Layer 4 of a small transformer language model trained on English Wikipedia (10 layers, counted from 0, width 128). Numbers have three digits each and are written without spaces.
Take only the direct path to the model's output, skipping the later layers: a vector added to the residual stream pushes a token's score in proportion to its dot product with that token's output vector.

Output vectors of the tokens that the questions are about. A number n stands for (n - 500) times 0.0023.
"asketball": 330385630355634500446601313584338408692274658320250595610561317421521359711338116449254691477442602544513496482370539579327537378421496483402713290616369231508278330362189647453301632399546369544528411528336625610048403547303264602417611694344477409412196495414622735465295500578564478726555529526365427437398611492430586394726737448603375505762571290887597613695525544512475456201387
"ized": 511538507294646342599309372522366293612532425381293430674574333856298512710504270371448512679235444442586598715697358292304575265492511408563698490381325531568558693453439539470363455715507292521545411427555284687547650668300458567448635556518599452400524504321493536555645471596408527318315450469692360522347294510348749377565512591474535650333683650614500477490309381549422736595406
"ating": 308481451509543314408538187653410459515432348460537521785606500539303517442505377575308491415310568654256529376555514554357405422554384481356716445472255475331552389762222433514467168402547266553721388317514614446668420702706219723370315592470673414471336374362412547595672588466470579383491409434566239484391321545383813368438450463685354595577613839359478561432597589680329684538440
"]": 406603410616432654561515581481521597485181698514222493564572402571417542491216434561619307566580259445702681318717495483407608063390596396475562443437646610587409332371241269482558627618460569415648623366537361411552780626431572430709724546732626390559447399578680531759496523592597623700389267454491433298425774340608644393541242538314569427441524283314713542669448839497310524413491
"ign": 368560469466556486693436753256430476621510516714632485570571429578441574572463358560446695576410507489461620463511306327594545680382396486461375555378610530699319608563465392520623630665462510577480571543577674432508548677451406315380421700409459266772577350376517496578463453906546607361450343229352547556219343377410447575546710620532340606556385615354747547458272457557483648432204
"ery": 324287558521310384505835528439604517621333367511812492714597311782453454441480239500425606443719474857584463536779357505642517334595368500460231462614542623289018787586313518524357466826517377521610698591665460393370730456774340654505586618517844396532576526662546386436622258283358646572419485604601709344369546455444318443584666778807528484516547743765634415413771538564321748598206
"ired": 446577478441512315495381609645226461583425285433419386595697164898548715533438405595496645411468388647667592603465288405266568514440472325325692234726456711636549395272536387473682477427630364575508596438627489506487204546347484500486627599265284268526343597635826549667572674558442405238576451389605374492210604655492544591568635521370274604641651208613599517717403582587244193465625
" election": 432334319664645444377467433615406376281564866480615753863605460383350393428381305445381448415519512479468563196479380438372624145500361397532397524538473356664578644332526392493229513447636374553287691396360548602709559439353225663595581512429382491611478667567625728475724395406213393703345409300452516555682758348508445385743663593600409420567520427486513577564509469500601903360555
"stit": 477299476391708352629794613536512446437624565370500358827662369638362268292545548473554412438354542372605605309700143368449606553544455549446461373414385392456425495458424584484194581595572410569286438511443369542610567581293534519513575644435247695643479401422537617493453377310716296755292320365074557466601730543530430408655735480551633289575568571465705437483621580570424651615589
"com": 417411573258562331536415479707622549570440242460210616529758520616527537580569532618496686623600500442803542377651371340457594727475496413671361431392511332523030562449608541450678834712562341470379563422707471285642340566500615353229651509466265649791530379478477491710524504534432558440534372418761468570631637615755424159536450350620488288644422304320517597660509521583578386225500
"uring": 204611515625452245195479311357277587323613604552304629463758381726359660605439631399306254467315478560376658263603567486278760227285384500438381401406653564534356468652322292485356574695561541796557575525610553668356500305616611447423537649500561362340352510327428543508649335453248707260457459132335413295450648792651486451613412721554320201436539668460581379564325881681490444655250
"ature": 261473363553423654514740337638568585546637486531572754649459492773305606394642143419262536504556533560562457525704238466308618378534300473504348596476302406634189500697639337489458290572738431644599373427514458405747572749539453430562523589546622363212349385325614851748500428434487380683376312542703581285566440485372600315293357752600367642649565401505522542474677727586452509443182
"ugu": 282489655424611320370529348570525416409573554548483452559825166456387341636407560420513372513500512504334292479551556212158586634479543481633399392724578571423479549579579702484706697595623350523463431379518226658232733335423470375780470663614521322679369566392203526493417593673626483518552387629390698381449711718539504286600703418406627567612516366385517689369284670620327584212281
"clud": 467512529305696449500698622640286371375299589500316425634661272667436418449423524385438396157577620548713797642570226156366781709337460553521758446264348349524533706659305565463377495406414276441488886379316343500513533349316139600509589671676641509513415670416651617553330368665500496464379461312495435430386561593767756458451421453580613367445598433514541513295515654638539754420567
" =\n\n": 628290338490361437434721454520509313450479292485718640404295778524359660565515404649348447561625694615460560377729403596120439515505487465354283328651402280432500399457539592515532407523535627880284677492555447476049494232346272407505602576554444813555524417544681462516446689225443518519290567600689366544666352747293312482589830419781408526885652541937438630353551405638454551745469
"alf": 572464388800571496495409407535189396767363925443320577562688088370339377443692587391514323368434445704526500425536406412215383617386405503206679349666471588508400598692222420509552297535659528556225483424360426402500477650657297457749409643392725669092408420348524739500574477628633376615514489614411542433432602433732392432554670543784349738485675241582399638638629683361342471405574
"ches": 382370619537518523692721387170542296341483373504640562472665374588255425602208634366476357423289473702831770649610521561333483707831456449500491535767179308647253489597372486502192670472438307398834541487541413414581403649638216541564416581785275544486309505091707749297417153558524486627446622123658456620454623643606778356393472721587264532456482490526573541626358574666421401591500
")\n\n": 474296539465529161556580442569378468626387392600420730477447507423468304219397228419448435540507504686653352508520720508256612287289475458426459500548396658493379401456395457405564339664431545303534459639331486883433744439386551463375610553707461404696363274450720339469310655416388454661468437316569503379508694545489464377439359625425411200536340278428290462627621519487591521492616
"ona": 609534655623536528495466387882359197399458667514657586733438560461371488649245495412466755517645576718573563666436505504298540532351535537617524500372392375346144291532303496508787665426524399511467512218550253652458511642441561556474325623530602539147378477491381539496130668422470483474487524467095651520486803343543543440478492639760420533670677500564705435489598549626295704269491
"fore": 319511442558448371387422676424420562793410532382382567470699303701233389583614439346584285249420283526566500657535215572387706350424500489479566429636658534658372495754321539448646363639520469426439578454779632695543599396392309611460668589659530478538544793303673558541643509390615547691487330132513429650397706381632225418695366513413556563862609566486656838234705589574619386579249
"bur": 538286567324689465436500562475135283318492495460425584566679419389372323255446578724775299546708295491663563425586406323332586661509202511701526445586463584520250510450239647473322519390517377738539649504655410413572477768333473500810357596564595436253375575543341362352360448908905677523643352452374689138325460560571355440402630509453687672727521397675694326473629471556480451400377
"riter": 436575387453480541440725487728244617545397523293339317604615444338375263541379408353487566599727360546548449488496500267231601256322484385448637413362288479558254568563487575473606308880642421712374676538450456337551306350475566452470712653405326401554305622370669452551504381470362308374556473545606392401445458474625526544526610307679676462728520320651548684500771881595286370243560
"cial": 548463670298522527333830583638292430765362382429518530710422417653295299758439505635222558208491386486730749536774393245258731122595645479707570595557305204297397521573313528486334607595487607512606658253550480482481612645477511570452549579504183273359471438549689519556734722722671491724505548337659388639636390533646785399492819455713440369463776348555614612488490701650582657327256
" States": 719462518445625537628380381625652513690407621509593742538545497423412288477523481443471581324729453441551468625525430305416769558562595368318497628552377462597456512619584360469630720718642544497410617295386463714366599574617415648453743525573276561445431473654590467608589256565442374387515400455585475378385567484405564557463560620636433352573599542630748445397441552598360345360333
"omet": 245410574462357393267727162580317485292604495531342424634692282799323353591608315504552363639350484567654585592594481412529495741479484481221293420452368613372257539508178656466516644512730376641668447371477481604274500656521531407395417630458680735538360552070643636507417438313592550412412366425708715440532576541547612706374470612426513784701710533518649500533439524455805486422304

Output weights of attention head 0. The head adds the sum of these rows, row i times number i of z. A number n stands for (n - 500) times 0.0016.
o0: 554682374480374689547440672562414437595599439409628498492510520675527424558595373472582450383559507578431474527473469404450387427178385446812483595602327969646603368483481643459335424404412611447616392476425463541673627481431351656463230511605593382541482625550623459649702573736510451565509437382531422493361388420443460481279513519562363577557549277673521529499511309393349532455736
o1: 415671502359497617703383444503463539458250554504761487469559567477374484527527577514493594491577465382679658400543514456441474494514651367494484570544510521587484361601543539175380373576717316345643529384475556547456645489413548465485496555398591609353366294336271516453406735505357354437500508462378245580485440649433651353408497454379506657295577620593492373593336648413368544505520
o2: 523561603583554498434583452560584454523518530571540467286730293285548501401387326695508505572557346351567456405437592490659531566419451317476508519629554505403592442473545550575411542527352401582521697459653600345413593601540637518433604783464617567543520474501334443467381474593402408641407330300572632586515489744487333604516531606281547389362399465366460537458461532535546637557332
o3: 616539546500364607508483335423640455734619577430294469429590588585385380597587647420321342470361697543375517385560492340701450508507437628617478455412398434506484509529410441661337672572373414518567635457559530581385498543135480565405375312402442618414525400525681487448414462357578473630498653477590475564629425449450632487396496414447378403542635487580411416515433514436523628473393
o4: 600446448396430291544390597410415373789431485576683542456436559573263473501610346601399504414393398521577400429647591513640357532412176365528484420468560453580469463611445574697416664546537605492497391398603423496663569639522349301287475642615299374521643570369435613456716530458393668666494539422610727331529485438434576626577372230579358462614414537554358468422639572407567684447508
o5: 568436446407521575481564683498554422440515484473488681523416661391470500632392350505426563289486436545484387310468563676367360350638479488624465542630572501392552506432674434526453600499438607537365564329523481548482597578492725573566639377600506544507452387485491556377488577571629507454477669558667243634523695415555609627489306341340526579433480484642475327265558524272522628605606
o6: 608477359585445615678637702303344607504658591445707452493599565649627666522514580554344284518686406510512238392514510629540518406290418373389693529545571474638485441411511399418680430423677557287453757543567633333448529303382502398479335496662665593569517573555638666515658593357364507503507268562527318422511448646361460683591543522508544452440305380626595706694599532448525495551429
o7: 383565378551492373455379434375343395507398505579601533477549329482609404417493457482438639356565481517509491401422582557684598554483444695306612368355497534392358502489481565221432488571623241707449631453419395383535553354769497527520476536543405464440546413358778499357404414464599729434578351447224430485293577631478395644515617545443409507471509524592371496431529587429350384638626
o8: 571684327472597487468493401497493580442392469490553568611476632547344729547506441574535508348527440511505590544541463621396654421343591550454374541554606521520580472396393333485546636454455839249300578365517230407689594562455450483654491535538352767389567554380264546485566495468612498464327540408588517582262518432419431374594572514446505451427300552501427489612358337558287627566456
o9: 618376529596255488612370578527459466463511495512333299587535236452511550696586368437857309668448394495518534550370315433358496457388420577302470426388643644526512309536453530447466518420449430634351584595479471571518561326525624511500389557552578748429624581432377578493555500405610625538443438443356683499479433524492595603406519284435451502482506565348700504701448626709564588415537
o10: 440594435501659358462593381421594461458543411479502586684329461410457726515665530427469577499581491442127495501432584534438412533441633593585293545515476530373431544362403399465451372539548438369462482204551438586634534465496578531475666355513491388701571570617513391394580498406298586548234354446695580390537417694324539327553572502377638379453557560526497478454584585648410618573549
o11: 378547342539574402462470419565634471667398305429492580574314564450586383665385482364475404537629569449551442492497404407575518612364571445493380451631629628635595498500372474484766505681533547479309742541337472734644367626350692414499566171423322583609373510451579508445297429470493518554439530517448470485542551413552751569343539492548560595515587299546488756492433619403497608405444
o12: 401470557497591308674645497602470331420648650527204461445535216580536425501558531498325596430574603501342586477499352504345669497316552347551458413559551562494594356553309641317330561660397642542450544468461517654399507568444544563489573508481575279686534461515406536720494612667284590523429240563656552533419461402328492431577526378409434326464609428470337317418504519494380590326528
o13: 693424488592457576572470465599321574501576593383376382366356519672561524561466379545451546378458343291479622590503722714516436439334579683512447503606483487438427740549462708496507462408508572616442760551508436617437373374655562539262320519520428416594488551482442490581442497389502643442283451556521382505373446477709370406474357353478499529579376436404614490535622717554480390642594
o14: 509235323370456419290717640583555719620733455532687515667380444575181558313377553620592538541656625373500508410679339461657504711511597446539579353465480521537381556528748551656458332405541580445471403427528498385512618548583467350545666617375549520616469446600340410723500509495282413664480561611501571434673418483507687321353431405434220367450450536501475603633382440509443507580421
o15: 596495667375598444542481353460586654522385288533431551392552529701464847413670479432518646521391356499378492598503342595576471380540349579539529526258612544453419474368487472311754652361537388592585340574566654576405432513670502484616539491360606430460560428412566367243485511625377521532364502436590397496566534372454421409278391524267442397425434392532524346633514436352492360573510
o16: 430544357618533322527539404617727583417368527397432549519645410578333662500452496323450546472375605346491278542425580599653557530515404361440391559437499492691538352450301327439452416564397492440621449328520539495388539424306554409454485431544362688367530527589541264399692610471468554572673349468347543547310576837473519637481404505561382516510557604362398456653630672493414571335600
o17: 597589523470617463578619637535473391335394374578662339363430470424566475510243583464422518592339397455329489552601468413524561366438424769452589332476596494460327431466318348737447600468617313610550571469436323708370545498489439636438546221486453324380531623464419393523528458558562531448599408439608466498769543505309679347669649388405353639415417339587580562289558523358450474530689
o18: 521728637513566616443563420556439532679533541525411317421557488416430623640626524408594384465515559579657768646656364141499567617434517470361311440321584550447379598571564449435384328454469407495456440505568402264429467432508325517430424322383345537548667353490582585572487471544477414563539447622610531437533518472258577689460483598422479498557471538508374527510651576569325548491474
o19: 172351566369439517622456679589562356424685503643457658485645383666388571573409507436591576549521708383427429313409498482621583654361457666479611677641661498353439475568507221409564488537529494532366416637303441462575574468519532395378464361438502528401406524431383706394494503580499603457560708327446703442523548551403604407341515342471357359645420559591613541565489581412533333379419
o20: 553602474569724579260514501579445605495620624446263507547557460311585511360502278429620625530464704286316601517571365522432823670407366482431611545449426586540465670394588660412474407418538596616397563423535451500452468577539581476641422446546403577357640582467518550440602703554500443484542468685581541621377419454644644451321551403514429362606512304513367696430687456323403465466518
o21: 393583509429456509519651503355588559350380559348526283716593316322541347565438576445542596483417570242317727534451776657559406396481509578476486582605612361477482562549415545641633500574291561634410535258819498430503431461507480383531517648538478439497452586618494505515437491631582480471512685592566450408423450564514560524486238528570345517441236351491660418461467499450538457510487
o22: 501622440473620527627531441377579516509612303684449572530550570310604382563408340376293506596437411472542616430401623582577588507559307642586453591366550359544367589593487462572541445592484562555524540592508617579355539555366558523466580298602605460711589554523628460510626510539538226567412478676535541643410383444484454421388403537525421459390382535458451381730397291486327431424635
o23: 550731397508475490501770401627365469319648506498438562538427524694663469509436378503540559389644536432782433254527642312474493765354431576370390585657450474365487425539508550683640561420672333437527466348502362457523498475691479456479418484560529391671363255595398500530304543600567584469512282350556444439376483508488414614633582596428328547435490433340511373547444358438452602539393
o24: 478433651491689520493679748609536693655432562291511389417617317630368578569340435499615531494571555390491632520421448538641387547474662462486593554467639503551435477400350670540485591529547480519378509491517393468588332653627501441411494476602623426438352277363440525586497563527634462658532613710432450603573773544461549401592558481608595404544634588440544510565661697640418468324549
o25: 341473528536468494329414365426444440460484557527625508228493654628520612472526330550302478391389516740281387652535380654377515506550318375308558482644663373627581252459662680543291419461614451473479404512712574604374383361582481620501542412481568538441501491555552492437473560406624590549440441626676441471463335435400406543450408384512433571632413339560546713424609556618542474507580
o26: 414421482599880566521538646523506484451476509316276559671581508573487565645657612371482457610596512578439403488566621393359444498618389419316447634447566810518331531324472542572489460464705387427519757467454412506518659531484496480585611671516417528454404312417477402351406359631712375726587520429511597457637452288549449465513563756586351381552288387646600435686587532387646422534469
o27: 697539586507394659434319432417407577503359543553556601554522545532555460438605523422474431673292508561575528339442429467349710428466600430506472739487614306682392442521446506622472455424595339439588496493401526487561357541457561532353397293366567335727406322504452434363321542747741485703673482549683558527219535526562583349473476546463206700392446581516396317525569496450575491538393
o28: 519626473661529553556461487505513388628624473619701395586492262600619629582436382336308494432617429549546551574375517363486278410412559563501562463568556346611490527553666591531664677442745368471358544473447499577528553365474441685546457504583379361667627529597476536561402538556635542650532536504405597533728504551548388643486476331244360336538524484460216386526549583678569332468565
o29: 640421523518294407505449511504556578515301422513466445400396530532510775466238620276314487391503391762661542427673216522371358576634514458611512632524553567281530505672512456586393389338374609565469484463457255728554420519591507505524402634446429542552472249491553405614417489439603315644378389455473406357454350504448603460265370451431477446481500426522440396673405576508468477596485
o30: 553558635603279454479388383557492667595378537611559601471479472528433364479602449278597427558682590249592636588443552401350465524592583446304472524496494398640494469478394376504407725568392483316441596548245364576347494408469674519596566490603532533593503466799483453680570375626402416479581265551547572601524505335467513562359487446314581441499474357669699543498431576634458421520560
o31: 592664473518592411625553468615355431395410542342646569384642628546392295397646466537432526750486555390502499593423596486518804626349467504444597370644338597336547577422325538446605569530387392387528437632491602658530390399597620661481623411530504427574427460504625588470564521558486616673397493600562421430393500379474782444343312506521551374543475382326513365648616730638485522550656

Each question shows a token from some text and the vector z that the head gathered there. A number n stands for (n - 500) times 0.0067.

"ience": 462459392429579423305526448466560489439480496531369644520622542456378586571547593519438582475438
Which of these tokens does it push up most? "bur"

"ure": 462460479450461597571497655557513391566704372395497490551368451557521504475427565520487549598513
Which of these tokens does it push down most? "ature"

"a": 402506523516541612517377550378435464347448551560437664320473388564561424422428419509373557500431
Which three tokens does it push up most, strongest first? "ches", " =\n\n", "cial"

"G": 521489449546502442417507476585508481513438535435452541560500615497464528509463460480513582557468
Which of these tokens does it push up most? "clud"

"ice": 518543506331544462381516532464491367413502459495445348519547371460389624662406493310566653474234
Which two tokens does it push up most, strongest first? "ery", "ona"

",": 489497492566501506520444451435497505513529472486561474509598552527605465517470452519550516493485
Which of these tokens does it push down most? "bur"

"y": 511612646434525558214509570473647385668447325469479523547593491613386707635201474462478436489468
Which two tokens does it push up most, strongest first? "ugu", "ona"

"0": 641512497481392624661539620451496561366517168363456442455446510534595555402401499449494445354610
Which of these tokens does it push down most? "com"

"gr": 508510469544555627448513619656409415759513488631522547605493487353480512488606406623383460388582
Which three tokens does it push up most, strongest first? "ized", "ating", "uring"

"anc": 484462454402520540519521603612413445334671543554318651491460485438501511503522539584331666471515
Which two tokens does it push up most, strongest first? "bur", "ches"

" p": 515461505505499487494565488490423461569556485459488546535535499524548543539518545530553442485523
Which of these tokens does it push up most? "asketball"

"ther": 314499457514431643524578431426471431432612296552570492524589407482547415513500457477447557435608
Which two tokens does it push up most, strongest first? "uring", "ches"

"l": 503581531469617427462546458331635322551667388627483674528626416477316629653464409445462514303585
Which three tokens does it push up most, strongest first? "ating", "uring", "ery"

" he": 441512467524449502440480436431496541450482450511490571517463453500551471500490528590428549480550
Which of these tokens does it push up most? "ches"

" important": 519556446529477499535453475440513500523471508528580485527512477484531460485486486581501523511493
Which of these tokens does it push up most? "ature"

"mar": 483587609462498536285469595443613419637472393461485552582544465553434614577260458510483477492463
Which of these tokens does it push up most? "ugu"

" of": 474464496570515477538516555490571545502502538514497548549539471516576520440465474567501500515466
Which of these tokens does it push up most? "ign"

" N": 526580494521536524503432577463501550476434500530536500505589400525523595471358538515581547560363
Which of these tokens does it push up most? "ign"

" c": 556432402554439523445435495519414608530498551473474501527528489501528466570440529518468609471545
Which of these tokens does it push up most? "cial"

" Music": 577494495541458469594363454396509500435424464506461544568510468506575478512489602548477591474410
Which two tokens does it push up most, strongest first? "ature", "ches"

"or": 333410374221345597458591530582165636488665503486454453396551611519495377598543577503287570355565
Which three tokens does it push up most, strongest first? "alf", "riter", "bur"

" during": 536468517511507498552480502466535528599516593534564478484625536508595495502458460504477438466390
Which of these tokens does it push down most? "ches"

" there": 458495476517428537529534498462529485480462525540560543509493485477567452476545539575507497491440
Which of these tokens does it push down most? "clud"

"er": 408484514439428618716496568499381294314621430475538515412381398634579480474502512531413649536444
Which of these tokens does it push down most? "ugu"

" in": 454471496516526480523498515504552558557516603537552494463598494483610508494475463549441465523453
Which two tokens does it push up most, strongest first? "com", "ign"

" (": 486491475509477476515495453532472562528492512516502520530518579497533508460509498487491506518482
Which of these tokens does it push up most? "riter"

" arr": 516490485506540518515485506466523516522590604493495556492498543492599469483457467535494538498465
Which of these tokens does it push down most? "omet"

" me": 478499527510465513504482480473476500542535511518575472478505510537619462512510523591530466524511
Which of these tokens does it push down most? " =\n\n"

" App": 544515535526529472472475473429495442569541467556523559524510493565526505542513515587503484481536
Which of these tokens does it push down most? " =\n\n"

" The": 484570472499457475477463358550500622484565561547560525487566626493503436418450462497462520497525
Which of these tokens does it push up most? "riter"

"al": 634499364592532535352366514580512647369401464476551558523582520591404560639517667507347513487314
Which of these tokens does it push up most? "ona"

" Am": 499408504513578488396450506548519547498556476457489474462455497433490429411519460481557469492451
Which of these tokens does it push up most? "fore"

"c": 506599586367485330471537610671563459635404538418583450664454472182557424668399524456443666519487
Which of these tokens does it push up most? "stit"

".": 435475508483619501548478541453611436540529462499500567523514528553513522556424556465515563426437
Which of these tokens does it push up most? "ery"

"T": 493466479598487531434508491371388554341396495495375546452491513488593472521354543566578554547450
Which three tokens does it push up most, strongest first? "ches", "cial", " States"

"oh": 487534448533610439414513506592388571299380516371476325501637448506419637625234588466645543487210
Which of these tokens does it push down most? ")\n\n"

";": 456493465534485468520461469518534563533572464497507521539474533509627517483522434543595529680514
Which of these tokens does it push up most? " States"

"le": 501589521479611410442552454339627322530642370615477675522601425482307611653459419430468516326575
Which two tokens does it push up most, strongest first? "ating", "uring"

" language": 497544452466414574470471509428536543464468547564480450503487460498602473446488535572474548476442
Which of these tokens does it push up most? "ature"

" coach": 550487479550543480449482457480580567501430528552421551553562453452506468520585509593432551412499
Which three tokens does it push up most, strongest first? "ature", "ating", "ized"